Layer 9 of a small transformer language model trained on English Wikipedia (12 layers, counted from 0, width 64).
A neuron adds its activation times its output weights to the MLP's output. To switch it off is to set its activation to zero at one token and run the rest of the model.

Output weights of the MLP neurons that the questions are about. A number n stands for (n - 128) times 0.0095.
n14: 172, 99, 98, 85, 115, 186, 130, 87, 140, 110, 118, 89, 160, 107, 113, 108, 110, 121, 112, 99, 96, 71, 110, 143, 121, 105, 121, 160, 113, 110, 151, 105, 119, 136, 96, 152, 115, 135, 120, 143, 134, 115, 158, 130, 122, 128, 173, 166, 145, 165, 89, 139, 124, 136, 135, 168, 142, 101, 141, 85, 128, 83, 107, 138
n28: 136, 144, 93, 98, 99, 144, 115, 110, 196, 163, 168, 196, 135, 148, 162, 152, 151, 129, 159, 144, 144, 148, 119, 152, 125, 112, 189, 103, 89, 123, 107, 114, 108, 93, 170, 101, 166, 153, 149, 117, 130, 129, 114, 150, 165, 159, 134, 110, 152, 112, 142, 104, 158, 203, 143, 127, 124, 195, 157, 165, 126, 103, 101, 133
n35: 120, 123, 149, 129, 66, 96, 162, 123, 115, 154, 149, 143, 141, 130, 50, 182, 170, 152, 182, 108, 161, 114, 132, 118, 155, 160, 157, 113, 112, 148, 98, 111, 104, 67, 144, 132, 99, 103, 77, 135, 160, 189, 145, 84, 106, 95, 160, 166, 177, 82, 165, 84, 134, 144, 105, 161, 132, 146, 140, 173, 140, 114, 130, 137
n47: 168, 145, 58, 154, 160, 111, 155, 116, 142, 133, 107, 119, 131, 123, 118, 166, 117, 116, 170, 126, 140, 154, 161, 108, 101, 131, 145, 107, 106, 178, 159, 116, 96, 133, 171, 130, 166, 129, 123, 74, 106, 100, 131, 120, 159, 138, 135, 140, 152, 120, 130, 145, 148, 115, 95, 94, 154, 62, 114, 74, 136, 132, 160, 123
n63: 164, 89, 152, 126, 140, 97, 166, 118, 117, 176, 122, 159, 178, 127, 140, 106, 90, 101, 145, 155, 97, 135, 113, 131, 178, 142, 65, 114, 156, 100, 127, 102, 121, 138, 149, 140, 140, 133, 143, 147, 151, 148, 123, 152, 144, 96, 128, 70, 128, 177, 107, 129, 113, 146, 121, 129, 120, 172, 110, 139, 89, 86, 125, 133
n64: 116, 86, 111, 106, 126, 87, 139, 108, 133, 95, 62, 169, 129, 149, 141, 155, 173, 135, 167, 143, 113, 131, 111, 142, 121, 114, 84, 129, 174, 76, 89, 127, 145, 100, 135, 110, 94, 78, 107, 161, 134, 144, 120, 72, 134, 131, 99, 158, 147, 99, 148, 142, 124, 87, 132, 127, 129, 184, 129, 68, 105, 109, 160, 153
n66: 115, 135, 74, 74, 123, 163, 145, 128, 60, 119, 121, 153, 164, 163, 124, 106, 111, 141, 99, 124, 126, 144, 101, 107, 122, 114, 120, 128, 139, 95, 141, 70, 92, 77, 51, 101, 125, 126, 119, 119, 144, 146, 162, 118, 116, 122, 119, 115, 110, 135, 129, 122, 131, 110, 138, 140, 126, 173, 148, 136, 111, 93, 140, 105
n72: 133, 86, 114, 160, 136, 161, 198, 101, 137, 93, 71, 78, 143, 149, 157, 91, 144, 127, 129, 110, 130, 162, 85, 94, 79, 166, 127, 161, 153, 75, 137, 200, 95, 162, 144, 130, 98, 197, 119, 136, 111, 175, 110, 144, 80, 96, 135, 77, 140, 148, 153, 159, 113, 135, 114, 192, 205, 103, 102, 96, 120, 137, 127, 134
n75: 129, 151, 115, 116, 107, 140, 124, 105, 147, 120, 134, 119, 151, 119, 116, 119, 94, 134, 114, 136, 125, 112, 187, 142, 106, 84, 102, 112, 101, 78, 159, 161, 173, 151, 66, 93, 143, 146, 150, 116, 125, 84, 109, 116, 143, 106, 164, 79, 89, 107, 154, 130, 155, 152, 119, 103, 127, 132, 125, 112, 126, 127, 126, 108
n80: 97, 131, 131, 131, 104, 124, 134, 134, 170, 137, 157, 207, 115, 142, 128, 161, 136, 123, 150, 132, 142, 136, 146, 121, 145, 113, 116, 115, 128, 127, 206, 136, 182, 113, 60, 126, 124, 119, 111, 127, 155, 122, 102, 116, 110, 155, 140, 174, 133, 147, 186, 131, 89, 167, 122, 127, 196, 173, 107, 164, 137, 184, 184, 106
n82: 131, 160, 150, 181, 120, 163, 129, 120, 129, 145, 141, 129, 131, 113, 129, 121, 127, 105, 117, 106, 118, 105, 158, 138, 144, 121, 130, 147, 149, 108, 105, 195, 102, 188, 166, 127, 90, 179, 162, 152, 135, 141, 102, 92, 142, 165, 184, 79, 132, 112, 138, 130, 101, 116, 141, 158, 214, 65, 129, 138, 185, 98, 82, 122
n87: 116, 128, 145, 102, 105, 148, 179, 141, 178, 131, 131, 138, 130, 142, 155, 169, 143, 103, 106, 145, 131, 82, 94, 140, 104, 193, 97, 83, 147, 137, 81, 134, 128, 146, 109, 106, 131, 115, 179, 125, 94, 123, 151, 146, 112, 184, 153, 100, 130, 137, 153, 102, 106, 100, 166, 104, 169, 141, 138, 140, 117, 149, 127, 109
n96: 140, 122, 123, 114, 186, 122, 134, 144, 112, 160, 105, 127, 125, 125, 152, 178, 164, 111, 79, 152, 130, 143, 166, 61, 176, 169, 114, 145, 156, 80, 158, 133, 90, 147, 163, 169, 122, 108, 125, 141, 94, 76, 157, 147, 129, 113, 116, 89, 159, 82, 131, 127, 107, 182, 82, 138, 134, 122, 84, 126, 142, 158, 110, 116
n111: 118, 88, 132, 109, 130, 103, 111, 146, 196, 153, 80, 86, 154, 159, 199, 122, 155, 152, 128, 122, 148, 8, 85, 140, 147, 182, 135, 118, 97, 122, 107, 107, 126, 100, 132, 110, 144, 133, 104, 83, 92, 190, 155, 123, 110, 118, 52, 108, 162, 144, 136, 128, 131, 142, 114, 197, 97, 158, 82, 133, 122, 117, 101, 162
n112: 137, 143, 170, 144, 132, 145, 145, 104, 145, 98, 95, 123, 138, 119, 125, 113, 87, 87, 105, 133, 117, 130, 154, 84, 83, 129, 167, 119, 128, 114, 122, 116, 90, 111, 131, 194, 141, 150, 114, 100, 100, 123, 147, 128, 83, 152, 152, 75, 169, 163, 106, 109, 145, 125, 160, 136, 120, 122, 148, 98, 84, 131, 156, 134
n125: 170, 161, 135, 113, 101, 175, 137, 115, 185, 95, 113, 162, 136, 129, 134, 80, 89, 96, 96, 99, 101, 63, 130, 157, 88, 121, 143, 149, 112, 112, 132, 140, 125, 147, 103, 92, 134, 178, 150, 108, 171, 143, 158, 141, 77, 164, 63, 63, 152, 148, 152, 143, 94, 136, 106, 89, 165, 143, 93, 113, 98, 160, 137, 135

Each question names a token from some text and the token that comes next. It shows the activations a of the neurons there, in the order above. A number n stands for (n - 128) times 6.1.

Then comes g, the gradient of the next token's log-probability with respect to the MLP's output, scaled to length 1. A neuron's effect is roughly proportional to its activation times (output weights . g). A number n stands for (n - 128) times 0.0041.

" C", then "ard"
a: 128, 120, 120, 121, 128, 128, 131, 122, 130, 128, 128, 128, 128, 130, 123, 128
g: 80, 157, 137, 113, 124, 132, 188, 98, 115, 137, 155, 92, 130, 110, 107, 74, 129, 106, 172, 125, 176, 156, 6, 110, 114, 128, 138, 140, 114, 122, 134, 170, 148, 77, 108, 100, 125, 111, 139, 152, 112, 165, 131, 94, 101, 98, 140, 82, 112, 142, 112, 99, 124, 115, 147, 118, 89, 134, 157, 187, 102, 144, 89, 132
Switching off which neuron hurts the next token most? n47

".", then "m"
a: 135, 134, 128, 131, 141, 128, 137, 128, 122, 128, 128, 128, 135, 128, 128, 128
g: 178, 121, 111, 105, 147, 109, 135, 129, 143, 183, 186, 126, 127, 173, 141, 144, 63, 101, 164, 104, 148, 120, 126, 93, 177, 124, 110, 154, 136, 174, 100, 138, 122, 120, 130, 143, 173, 138, 117, 132, 94, 159, 145, 156, 136, 101, 126, 115, 61, 140, 71, 123, 116, 88, 165, 186, 99, 135, 106, 106, 187, 183, 169, 126
Which two neurons, each switched off alone, lower its probability most, in order? n63, n75

" he", then " was"
a: 128, 128, 121, 117, 128, 128, 128, 128, 128, 127, 128, 124, 128, 143, 128, 128
g: 116, 114, 119, 138, 69, 86, 165, 112, 109, 129, 65, 114, 148, 152, 113, 97, 100, 143, 133, 125, 108, 128, 79, 114, 78, 114, 112, 117, 86, 69, 155, 157, 100, 196, 109, 120, 147, 139, 168, 164, 178, 111, 154, 120, 171, 85, 128, 163, 90, 126, 117, 167, 134, 109, 144, 55, 91, 111, 101, 122, 132, 149, 169, 112
Which neuron, switched off, raises the next token's probability most? n111

" World", then " Championship"
a: 126, 128, 128, 132, 128, 126, 128, 128, 160, 119, 128, 128, 128, 130, 128, 86
g: 164, 147, 142, 159, 130, 123, 144, 84, 122, 115, 143, 123, 153, 142, 90, 146, 133, 126, 77, 134, 128, 106, 93, 138, 155, 145, 68, 89, 120, 180, 134, 116, 158, 142, 113, 134, 100, 173, 145, 111, 188, 107, 151, 93, 147, 119, 137, 162, 197, 97, 149, 76, 146, 128, 90, 149, 92, 110, 120, 163, 160, 106, 118, 228
Which two neurons, each switched off alone, lower its probability most, in order? n125, n80

" be", then "ating"
a: 128, 128, 128, 128, 128, 126, 128, 128, 128, 121, 128, 128, 128, 128, 128, 128
g: 161, 131, 181, 158, 172, 149, 104, 135, 108, 148, 149, 201, 114, 161, 181, 117, 130, 130, 100, 158, 115, 146, 134, 101, 81, 159, 160, 102, 174, 181, 196, 165, 92, 167, 115, 114, 150, 111, 170, 89, 136, 137, 114, 126, 136, 155, 154, 151, 161, 161, 124, 126, 133, 132, 120, 150, 150, 98, 93, 92, 69, 131, 85, 149
Switching off which neuron hurts the next token most? n64

"w", then " y"
a: 130, 130, 124, 118, 128, 126, 128, 128, 128, 128, 128, 128, 128, 128, 129, 128
g: 120, 133, 129, 104, 155, 160, 131, 132, 98, 91, 108, 98, 219, 90, 156, 126, 138, 140, 167, 120, 83, 131, 137, 191, 105, 149, 136, 163, 114, 124, 127, 120, 134, 147, 163, 152, 114, 107, 95, 101, 110, 160, 58, 127, 64, 123, 72, 140, 81, 112, 90, 135, 138, 135, 124, 108, 98, 137, 137, 184, 171, 72, 133, 115
Switching off which neuron hurts the next token most? n47

"-", then "he"
a: 128, 128, 128, 128, 128, 128, 130, 128, 130, 128, 128, 128, 130, 129, 128, 128
g: 165, 136, 134, 122, 154, 186, 102, 144, 114, 150, 94, 131, 87, 163, 162, 114, 167, 84, 166, 119, 140, 104, 84, 97, 111, 123, 113, 171, 131, 154, 112, 124, 160, 84, 137, 178, 162, 99, 140, 158, 100, 189, 105, 156, 157, 139, 151, 168, 144, 195, 159, 99, 168, 85, 128, 98, 60, 134, 115, 131, 124, 87, 116, 115
Switching off which neuron hurts the next token most? n111

"er", then " co"
a: 105, 120, 128, 133, 130, 130, 128, 128, 107, 85, 128, 128, 129, 126, 128, 119
g: 155, 148, 153, 166, 122, 138, 95, 155, 107, 123, 109, 79, 131, 143, 133, 152, 135, 98, 112, 162, 125, 91, 69, 154, 157, 182, 84, 164, 153, 186, 110, 117, 129, 164, 124, 95, 148, 65, 88, 115, 141, 129, 103, 118, 54, 145, 157, 164, 169, 141, 153, 160, 102, 104, 142, 116, 189, 147, 158, 106, 123, 177, 112, 110
Switching off which neuron hurts the next token most? n75

"a", then "o"
a: 123, 128, 128, 121, 128, 128, 135, 128, 107, 128, 127, 132, 143, 126, 128, 128
g: 119, 79, 169, 114, 118, 142, 139, 104, 128, 118, 107, 143, 109, 155, 125, 126, 159, 110, 115, 108, 157, 124, 120, 124, 131, 93, 77, 130, 126, 163, 136, 64, 164, 136, 142, 154, 186, 160, 100, 127, 167, 157, 101, 186, 125, 136, 189, 88, 170, 110, 172, 120, 135, 201, 136, 146, 179, 137, 138, 128, 75, 192, 98, 145
Switching off which neuron hurts the next token most? n96

" in", then " H"
a: 128, 127, 128, 128, 128, 128, 129, 128, 128, 94, 128, 113, 128, 128, 128, 111
g: 53, 123, 129, 81, 126, 125, 111, 140, 139, 158, 132, 108, 168, 110, 166, 123, 175, 146, 130, 130, 69, 116, 123, 121, 169, 121, 113, 152, 96, 146, 106, 157, 166, 153, 99, 140, 196, 158, 147, 118, 94, 111, 177, 109, 118, 137, 152, 110, 92, 187, 150, 127, 122, 171, 142, 112, 116, 104, 117, 91, 184, 67, 171, 84
Switching off which neuron hurts the next token most? n125

"T", then "O"
a: 125, 128, 128, 131, 128, 128, 134, 128, 119, 128, 127, 127, 158, 123, 128, 128
g: 123, 135, 132, 140, 150, 163, 126, 69, 121, 130, 195, 178, 101, 156, 135, 135, 149, 109, 48, 153, 156, 161, 158, 102, 162, 114, 113, 122, 163, 178, 82, 190, 122, 106, 112, 132, 109, 139, 161, 130, 90, 70, 138, 135, 185, 97, 90, 129, 124, 119, 123, 110, 140, 136, 147, 151, 106, 95, 154, 159, 100, 192, 149, 117
Which two neurons, each switched off alone, lower its probability most, in order? n96, n111

" |", then " N"
a: 128, 127, 128, 128, 154, 127, 128, 120, 127, 125, 128, 129, 125, 173, 128, 128
g: 121, 150, 140, 117, 166, 114, 94, 150, 158, 119, 138, 142, 165, 123, 136, 121, 85, 148, 160, 120, 86, 141, 126, 116, 97, 111, 160, 104, 129, 105, 133, 123, 128, 130, 162, 95, 159, 94, 156, 31, 194, 156, 91, 141, 132, 61, 143, 134, 89, 103, 82, 90, 114, 110, 117, 168, 143, 172, 112, 92, 147, 168, 185, 100
Switching off which neuron hurts the next token most? n63

"I", then "t"
a: 126, 128, 114, 128, 128, 128, 135, 128, 123, 128, 128, 127, 128, 128, 128, 128
g: 165, 213, 57, 132, 139, 128, 121, 115, 129, 99, 169, 193, 144, 93, 136, 92, 131, 127, 167, 118, 97, 165, 161, 165, 139, 116, 93, 111, 132, 90, 123, 81, 129, 152, 131, 137, 159, 118, 119, 85, 114, 180, 126, 128, 128, 161, 95, 94, 89, 131, 148, 193, 134, 129, 125, 112, 157, 120, 125, 148, 50, 134, 128, 147
Which neuron, switched off, raises the next token's probability most? n75

"ar", then " to"
a: 128, 115, 128, 129, 128, 178, 128, 134, 128, 90, 128, 128, 128, 138, 125, 128
g: 156, 119, 107, 178, 155, 135, 125, 130, 154, 119, 133, 150, 87, 107, 130, 108, 189, 120, 153, 152, 140, 197, 62, 123, 143, 90, 141, 112, 146, 115, 168, 87, 148, 135, 134, 88, 132, 150, 117, 102, 173, 183, 123, 152, 150, 176, 66, 158, 141, 95, 117, 130, 195, 109, 134, 116, 155, 176, 136, 113, 114, 67, 150, 113
Switching off which neuron hurts the next token most? n64

" L", then "ost"
a: 135, 133, 130, 122, 128, 127, 125, 114, 126, 128, 128, 128, 128, 128, 128, 128
g: 119, 134, 161, 137, 109, 112, 96, 148, 98, 107, 131, 173, 68, 178, 93, 105, 60, 149, 118, 166, 134, 144, 35, 128, 118, 145, 140, 131, 146, 175, 123, 121, 156, 199, 88, 137, 124, 62, 103, 174, 121, 117, 141, 122, 158, 105, 116, 124, 164, 128, 113, 110, 115, 107, 110, 163, 147, 180, 116, 98, 148, 148, 101, 142
Which neuron, switched off, raises the next token's probability most? n28

" Afric", then "an"
a: 126, 128, 126, 128, 128, 128, 124, 128, 112, 130, 132, 124, 136, 128, 128, 128
g: 105, 163, 122, 101, 115, 173, 142, 89, 162, 117, 77, 164, 114, 167, 126, 180, 121, 106, 124, 131, 132, 154, 194, 89, 157, 120, 137, 107, 155, 134, 147, 161, 122, 202, 134, 152, 84, 133, 162, 117, 75, 122, 123, 151, 133, 173, 108, 148, 138, 112, 125, 160, 81, 107, 140, 162, 155, 185, 80, 101, 106, 155, 77, 160
Which two neurons, each switched off alone, lower its probability most, in order? n96, n82

"el", then "oc"
a: 128, 129, 128, 129, 128, 133, 128, 129, 127, 128, 129, 128, 128, 128, 125, 128
g: 104, 86, 105, 117, 102, 148, 169, 129, 141, 118, 61, 128, 116, 111, 87, 138, 101, 69, 92, 188, 143, 121, 134, 119, 121, 112, 114, 141, 181, 120, 153, 84, 135, 199, 82, 133, 101, 112, 112, 94, 110, 116, 74, 119, 119, 115, 143, 158, 126, 151, 186, 141, 113, 119, 155, 151, 210, 102, 146, 104, 110, 119, 104, 82
Which two neurons, each switched off alone, lower its probability most, in order? n64, n72

" D", then "A"
a: 129, 127, 99, 128, 128, 123, 141, 112, 128, 128, 128, 128, 128, 132, 122, 128
g: 136, 151, 176, 160, 126, 134, 94, 80, 145, 123, 133, 120, 137, 143, 75, 140, 145, 125, 99, 167, 80, 129, 128, 83, 73, 131, 113, 92, 156, 120, 187, 110, 132, 122, 169, 125, 143, 139, 144, 154, 89, 81, 142, 177, 180, 125, 80, 144, 66, 157, 78, 99, 120, 119, 99, 138, 155, 132, 185, 97, 158, 103, 160, 156
Switching off which neuron hurts the next token most? n35

"ille", then ","
a: 112, 128, 128, 123, 128, 128, 128, 128, 128, 117, 99, 104, 137, 129, 119, 124
g: 70, 191, 118, 154, 118, 160, 116, 162, 153, 151, 108, 119, 138, 146, 150, 114, 157, 121, 146, 67, 185, 131, 163, 97, 142, 119, 111, 89, 121, 169, 146, 121, 96, 137, 77, 151, 127, 194, 105, 130, 85, 167, 100, 124, 169, 153, 111, 131, 124, 88, 142, 163, 155, 166, 106, 107, 123, 123, 48, 137, 83, 117, 112, 101
Switching off which neuron hurts the next token most? n14

" Year", then ";"
a: 127, 128, 128, 128, 128, 128, 132, 128, 114, 128, 128, 109, 127, 128, 128, 122
g: 130, 53, 130, 109, 126, 89, 125, 137, 113, 135, 153, 149, 126, 156, 74, 103, 137, 149, 80, 138, 140, 152, 85, 99, 86, 141, 134, 153, 116, 98, 153, 198, 96, 143, 148, 128, 147, 175, 122, 101, 109, 98, 116, 155, 139, 109, 147, 151, 102, 166, 155, 135, 126, 127, 146, 218, 101, 146, 106, 205, 139, 72, 126, 123
Which two neurons, each switched off alone, lower its probability most, in order? n87, n125

"ected", then " it"
a: 127, 95, 128, 136, 128, 128, 124, 126, 117, 51, 128, 128, 130, 131, 128, 128
g: 75, 112, 94, 156, 139, 203, 159, 110, 139, 95, 145, 135, 110, 160, 131, 72, 108, 166, 117, 88, 176, 190, 87, 152, 80, 101, 178, 143, 118, 174, 126, 100, 87, 147, 125, 130, 150, 155, 104, 130, 181, 133, 106, 148, 134, 115, 132, 145, 100, 112, 146, 170, 142, 149, 118, 115, 75, 155, 115, 128, 84, 77, 129, 112
Which neuron, switched off, raises the next token's probability most? n28

"he", then "av"
a: 128, 128, 132, 127, 128, 128, 127, 128, 128, 128, 128, 128, 131, 128, 128, 128
g: 53, 142, 136, 127, 97, 142, 126, 99, 159, 96, 126, 128, 150, 90, 86, 116, 100, 141, 161, 169, 181, 144, 133, 152, 170, 129, 141, 141, 154, 176, 73, 160, 121, 167, 111, 123, 138, 145, 180, 85, 145, 149, 107, 100, 162, 48, 98, 116, 89, 104, 136, 115, 100, 143, 133, 100, 87, 107, 167, 122, 76, 153, 154, 127
Switching off which neuron hurts the next token most? n35

" ", then "202"
a: 128, 125, 128, 128, 128, 128, 128, 165, 137, 128, 128, 125, 128, 136, 128, 128
g: 84, 60, 76, 100, 139, 104, 113, 171, 115, 115, 114, 105, 134, 158, 143, 113, 96, 75, 158, 149, 112, 133, 99, 157, 169, 135, 146, 122, 133, 190, 91, 127, 90, 169, 108, 76, 170, 135, 99, 133, 126, 124, 112, 98, 124, 95, 162, 136, 142, 108, 163, 170, 111, 138, 123, 176, 105, 76, 128, 135, 187, 127, 68, 105
Which neuron, switched off, raises the next token's probability most? n75

"ight", then ")"
a: 107, 114, 128, 126, 129, 128, 129, 128, 119, 108, 127, 133, 161, 123, 125, 105
g: 93, 88, 155, 184, 88, 107, 164, 161, 167, 123, 192, 151, 115, 140, 122, 109, 118, 129, 151, 92, 107, 166, 150, 77, 95, 116, 113, 132, 113, 131, 93, 161, 136, 147, 129, 94, 147, 106, 121, 148, 115, 136, 99, 152, 192, 128, 112, 118, 143, 140, 79, 179, 132, 122, 159, 164, 72, 121, 98, 154, 127, 55, 108, 185
Which neuron, switched off, raises the next token's probability most? n96

"ext", then "ures"
a: 126, 126, 128, 128, 128, 128, 133, 128, 126, 91, 128, 135, 143, 128, 128, 128
g: 176, 125, 138, 121, 122, 137, 109, 65, 143, 153, 130, 177, 92, 132, 127, 139, 99, 147, 84, 116, 166, 171, 151, 202, 102, 152, 129, 137, 142, 172, 76, 129, 165, 179, 137, 126, 131, 109, 103, 158, 114, 131, 136, 112, 182, 138, 152, 132, 169, 112, 236, 139, 145, 129, 139, 153, 117, 122, 84, 131, 107, 142, 99, 100
Switching off which neuron hurts the next token most? n87

"A", then "s"
a: 128, 128, 122, 128, 117, 128, 128, 128, 128, 128, 128, 128, 128, 127, 128, 120
g: 88, 126, 167, 131, 152, 156, 114, 94, 135, 183, 154, 106, 143, 155, 132, 63, 171, 169, 175, 151, 149, 161, 222, 112, 137, 123, 87, 156, 120, 127, 127, 76, 144, 165, 101, 150, 97, 100, 98, 158, 170, 120, 136, 179, 108, 106, 128, 103, 121, 135, 95, 115, 169, 129, 120, 115, 138, 122, 109, 151, 57, 147, 129, 133
Which neuron, switched off, raises the next token's probability most? n63

" ", then "32"
a: 128, 128, 128, 128, 128, 128, 135, 129, 124, 128, 128, 129, 128, 132, 128, 128
g: 158, 104, 161, 122, 134, 111, 80, 129, 129, 150, 155, 99, 172, 82, 84, 120, 103, 125, 136, 148, 145, 152, 126, 126, 102, 182, 156, 115, 149, 148, 115, 156, 164, 140, 124, 113, 109, 119, 25, 73, 127, 126, 135, 160, 147, 130, 115, 167, 130, 159, 155, 163, 134, 84, 84, 92, 100, 141, 98, 143, 198, 133, 79, 168
Which neuron, switched off, raises the next token's probability most? n66

" L", then "am"
a: 128, 132, 128, 121, 119, 122, 125, 113, 128, 128, 128, 128, 128, 128, 128, 128
g: 94, 136, 129, 93, 146, 141, 103, 74, 95, 155, 122, 142, 77, 105, 114, 137, 143, 150, 149, 151, 114, 121, 115, 145, 102, 108, 91, 123, 68, 69, 121, 130, 103, 93, 125, 149, 158, 156, 169, 130, 120, 123, 105, 157, 165, 29, 199, 128, 110, 106, 171, 122, 143, 90, 141, 112, 136, 126, 123, 129, 98, 117, 204, 156
Which neuron, switched off, raises the next token's probability most? n64

"l", then "it"
a: 129, 128, 129, 128, 128, 128, 128, 128, 123, 128, 128, 128, 128, 128, 127, 128
g: 134, 125, 146, 64, 167, 162, 181, 183, 72, 149, 69, 70, 100, 126, 139, 136, 103, 117, 130, 105, 113, 123, 119, 135, 131, 103, 187, 127, 114, 76, 111, 114, 94, 93, 146, 193, 109, 137, 98, 106, 185, 140, 122, 129, 143, 140, 108, 117, 95, 110, 97, 145, 98, 139, 156, 151, 126, 109, 181, 121, 98, 146, 174, 166
Switching off which neuron hurts the next token most? n75

"ome", then " &"
a: 123, 124, 128, 134, 128, 128, 126, 128, 96, 112, 128, 129, 141, 123, 124, 83
g: 156, 143, 124, 125, 152, 113, 117, 205, 105, 153, 145, 159, 153, 140, 59, 84, 135, 126, 127, 106, 145, 155, 108, 73, 127, 95, 91, 119, 110, 139, 142, 191, 174, 81, 99, 160, 115, 137, 144, 134, 45, 160, 161, 106, 163, 156, 125, 105, 120, 133, 103, 120, 145, 93, 151, 126, 161, 133, 101, 119, 114, 89, 83, 83
Switching off which neuron hurts the next token most? n125

" |", then " S"
a: 128, 128, 128, 128, 157, 128, 120, 118, 125, 120, 128, 128, 128, 163, 128, 128
g: 31, 97, 120, 121, 135, 146, 82, 69, 116, 162, 118, 102, 99, 122, 110, 123, 132, 133, 105, 122, 187, 91, 146, 78, 82, 123, 120, 113, 137, 133, 84, 128, 178, 135, 120, 189, 193, 122, 123, 133, 116, 154, 118, 162, 114, 91, 120, 117, 140, 157, 169, 144, 115, 88, 131, 85, 120, 121, 135, 116, 187, 84, 123, 140
Switching off which neuron hurts the next token most? n111

"ile", then " other"
a: 123, 117, 128, 135, 129, 128, 128, 128, 128, 117, 128, 128, 128, 128, 127, 90
g: 114, 174, 135, 167, 142, 109, 146, 128, 147, 129, 162, 146, 144, 150, 125, 161, 73, 113, 134, 146, 79, 83, 121, 193, 87, 95, 118, 197, 121, 206, 94, 122, 148, 123, 144, 109, 113, 142, 117, 89, 99, 110, 117, 175, 95, 153, 152, 194, 176, 151, 116, 109, 124, 108, 125, 164, 122, 107, 152, 92, 84, 105, 117, 149
Which neuron, switched off, raises the next token's probability most? n125

"er", then "ia"
a: 114, 125, 128, 119, 128, 130, 125, 128, 124, 126, 128, 128, 127, 125, 123, 128
g: 93, 128, 40, 113, 168, 140, 106, 116, 165, 138, 131, 173, 109, 85, 175, 143, 132, 124, 148, 107, 140, 168, 106, 170, 86, 139, 115, 123, 126, 154, 129, 127, 150, 171, 93, 92, 132, 200, 122, 109, 79, 129, 110, 150, 144, 113, 127, 139, 181, 140, 129, 134, 166, 198, 164, 115, 164, 101, 148, 136, 90, 134, 89, 87
Switching off which neuron hurts the next token most? n112

" co", then "aster"
a: 128, 128, 119, 123, 128, 128, 137, 128, 128, 128, 128, 128, 128, 128, 128, 128
g: 107, 178, 104, 148, 108, 88, 128, 139, 105, 145, 99, 131, 165, 184, 99, 175, 107, 72, 147, 152, 110, 79, 126, 141, 134, 88, 161, 124, 144, 156, 137, 129, 199, 132, 168, 198, 118, 129, 142, 140, 129, 73, 160, 127, 98, 134, 186, 132, 133, 141, 151, 120, 169, 165, 100, 164, 82, 161, 138, 153, 160, 147, 157, 152
Which neuron, switched off, raises the next token's probability most? n35

" in", then " his"
a: 133, 128, 127, 128, 128, 128, 126, 128, 131, 95, 128, 126, 128, 128, 128, 112
g: 124, 114, 102, 98, 94, 135, 172, 69, 144, 111, 116, 96, 122, 123, 159, 142, 97, 58, 114, 48, 120, 193, 105, 202, 146, 160, 134, 155, 126, 89, 145, 118, 116, 140, 107, 130, 102, 174, 131, 120, 145, 120, 114, 162, 143, 158, 128, 177, 146, 120, 146, 145, 123, 90, 128, 133, 71, 109, 125, 163, 62, 135, 154, 128
Switching off which neuron hurts the next token most? n14

"H", then "E"
a: 128, 130, 132, 121, 128, 128, 162, 128, 125, 128, 134, 130, 158, 121, 124, 128
g: 159, 118, 106, 160, 129, 135, 97, 106, 145, 114, 155, 182, 146, 108, 106, 109, 168, 82, 73, 108, 156, 130, 57, 102, 133, 114, 112, 127, 131, 94, 127, 121, 155, 109, 168, 82, 167, 95, 71, 157, 108, 103, 74, 136, 113, 92, 180, 125, 173, 181, 126, 151, 157, 136, 157, 134, 109, 104, 167, 139, 183, 144, 162, 101
Switching off which neuron hurts the next token most? n111

"t", then " D"
a: 120, 109, 128, 121, 128, 128, 132, 128, 128, 122, 128, 133, 132, 128, 125, 128
g: 88, 144, 95, 85, 145, 123, 100, 125, 153, 138, 97, 103, 130, 137, 130, 104, 141, 184, 91, 137, 58, 112, 143, 118, 116, 169, 190, 151, 74, 97, 128, 99, 151, 136, 176, 165, 158, 117, 140, 138, 112, 90, 119, 111, 99, 100, 115, 178, 98, 110, 98, 154, 84, 70, 103, 119, 165, 163, 166, 129, 166, 100, 175, 106
Which neuron, switched off, raises the next token's probability most? n14

"e", then "ated"
a: 126, 128, 128, 129, 124, 128, 128, 128, 126, 128, 129, 128, 129, 128, 128, 128
g: 143, 92, 113, 148, 138, 102, 74, 101, 150, 161, 174, 188, 114, 122, 190, 144, 152, 118, 139, 99, 145, 78, 134, 93, 130, 164, 134, 130, 126, 150, 176, 132, 97, 182, 102, 103, 142, 69, 157, 78, 84, 105, 100, 72, 102, 154, 128, 184, 130, 138, 132, 156, 115, 120, 144, 131, 125, 126, 92, 102, 129, 96, 66, 140
Switching off which neuron hurts the next token most? n63

"m", then "."
a: 128, 128, 122, 111, 126, 128, 141, 125, 128, 128, 125, 128, 133, 128, 158, 128
g: 163, 91, 108, 140, 124, 154, 110, 114, 168, 143, 74, 102, 162, 165, 133, 169, 113, 148, 139, 118, 79, 150, 108, 111, 144, 146, 141, 103, 113, 84, 141, 122, 71, 96, 171, 161, 152, 141, 99, 136, 100, 158, 109, 154, 85, 156, 81, 117, 103, 162, 105, 96, 148, 130, 133, 149, 102, 58, 159, 119, 116, 38, 147, 92
Which neuron, switched off, raises the next token's probability most? n47

" She", then " then"
a: 128, 128, 100, 120, 128, 128, 128, 128, 128, 128, 128, 117, 138, 129, 128, 127
g: 123, 135, 126, 177, 138, 127, 140, 94, 159, 109, 146, 174, 115, 173, 135, 148, 154, 147, 93, 155, 167, 119, 100, 103, 105, 87, 147, 132, 109, 127, 102, 131, 116, 102, 116, 59, 143, 123, 130, 129, 126, 136, 137, 144, 121, 234, 127, 131, 192, 176, 83, 142, 163, 116, 89, 160, 115, 136, 121, 181, 125, 148, 54, 145
Which neuron, switched off, raises the next token's probability most? n87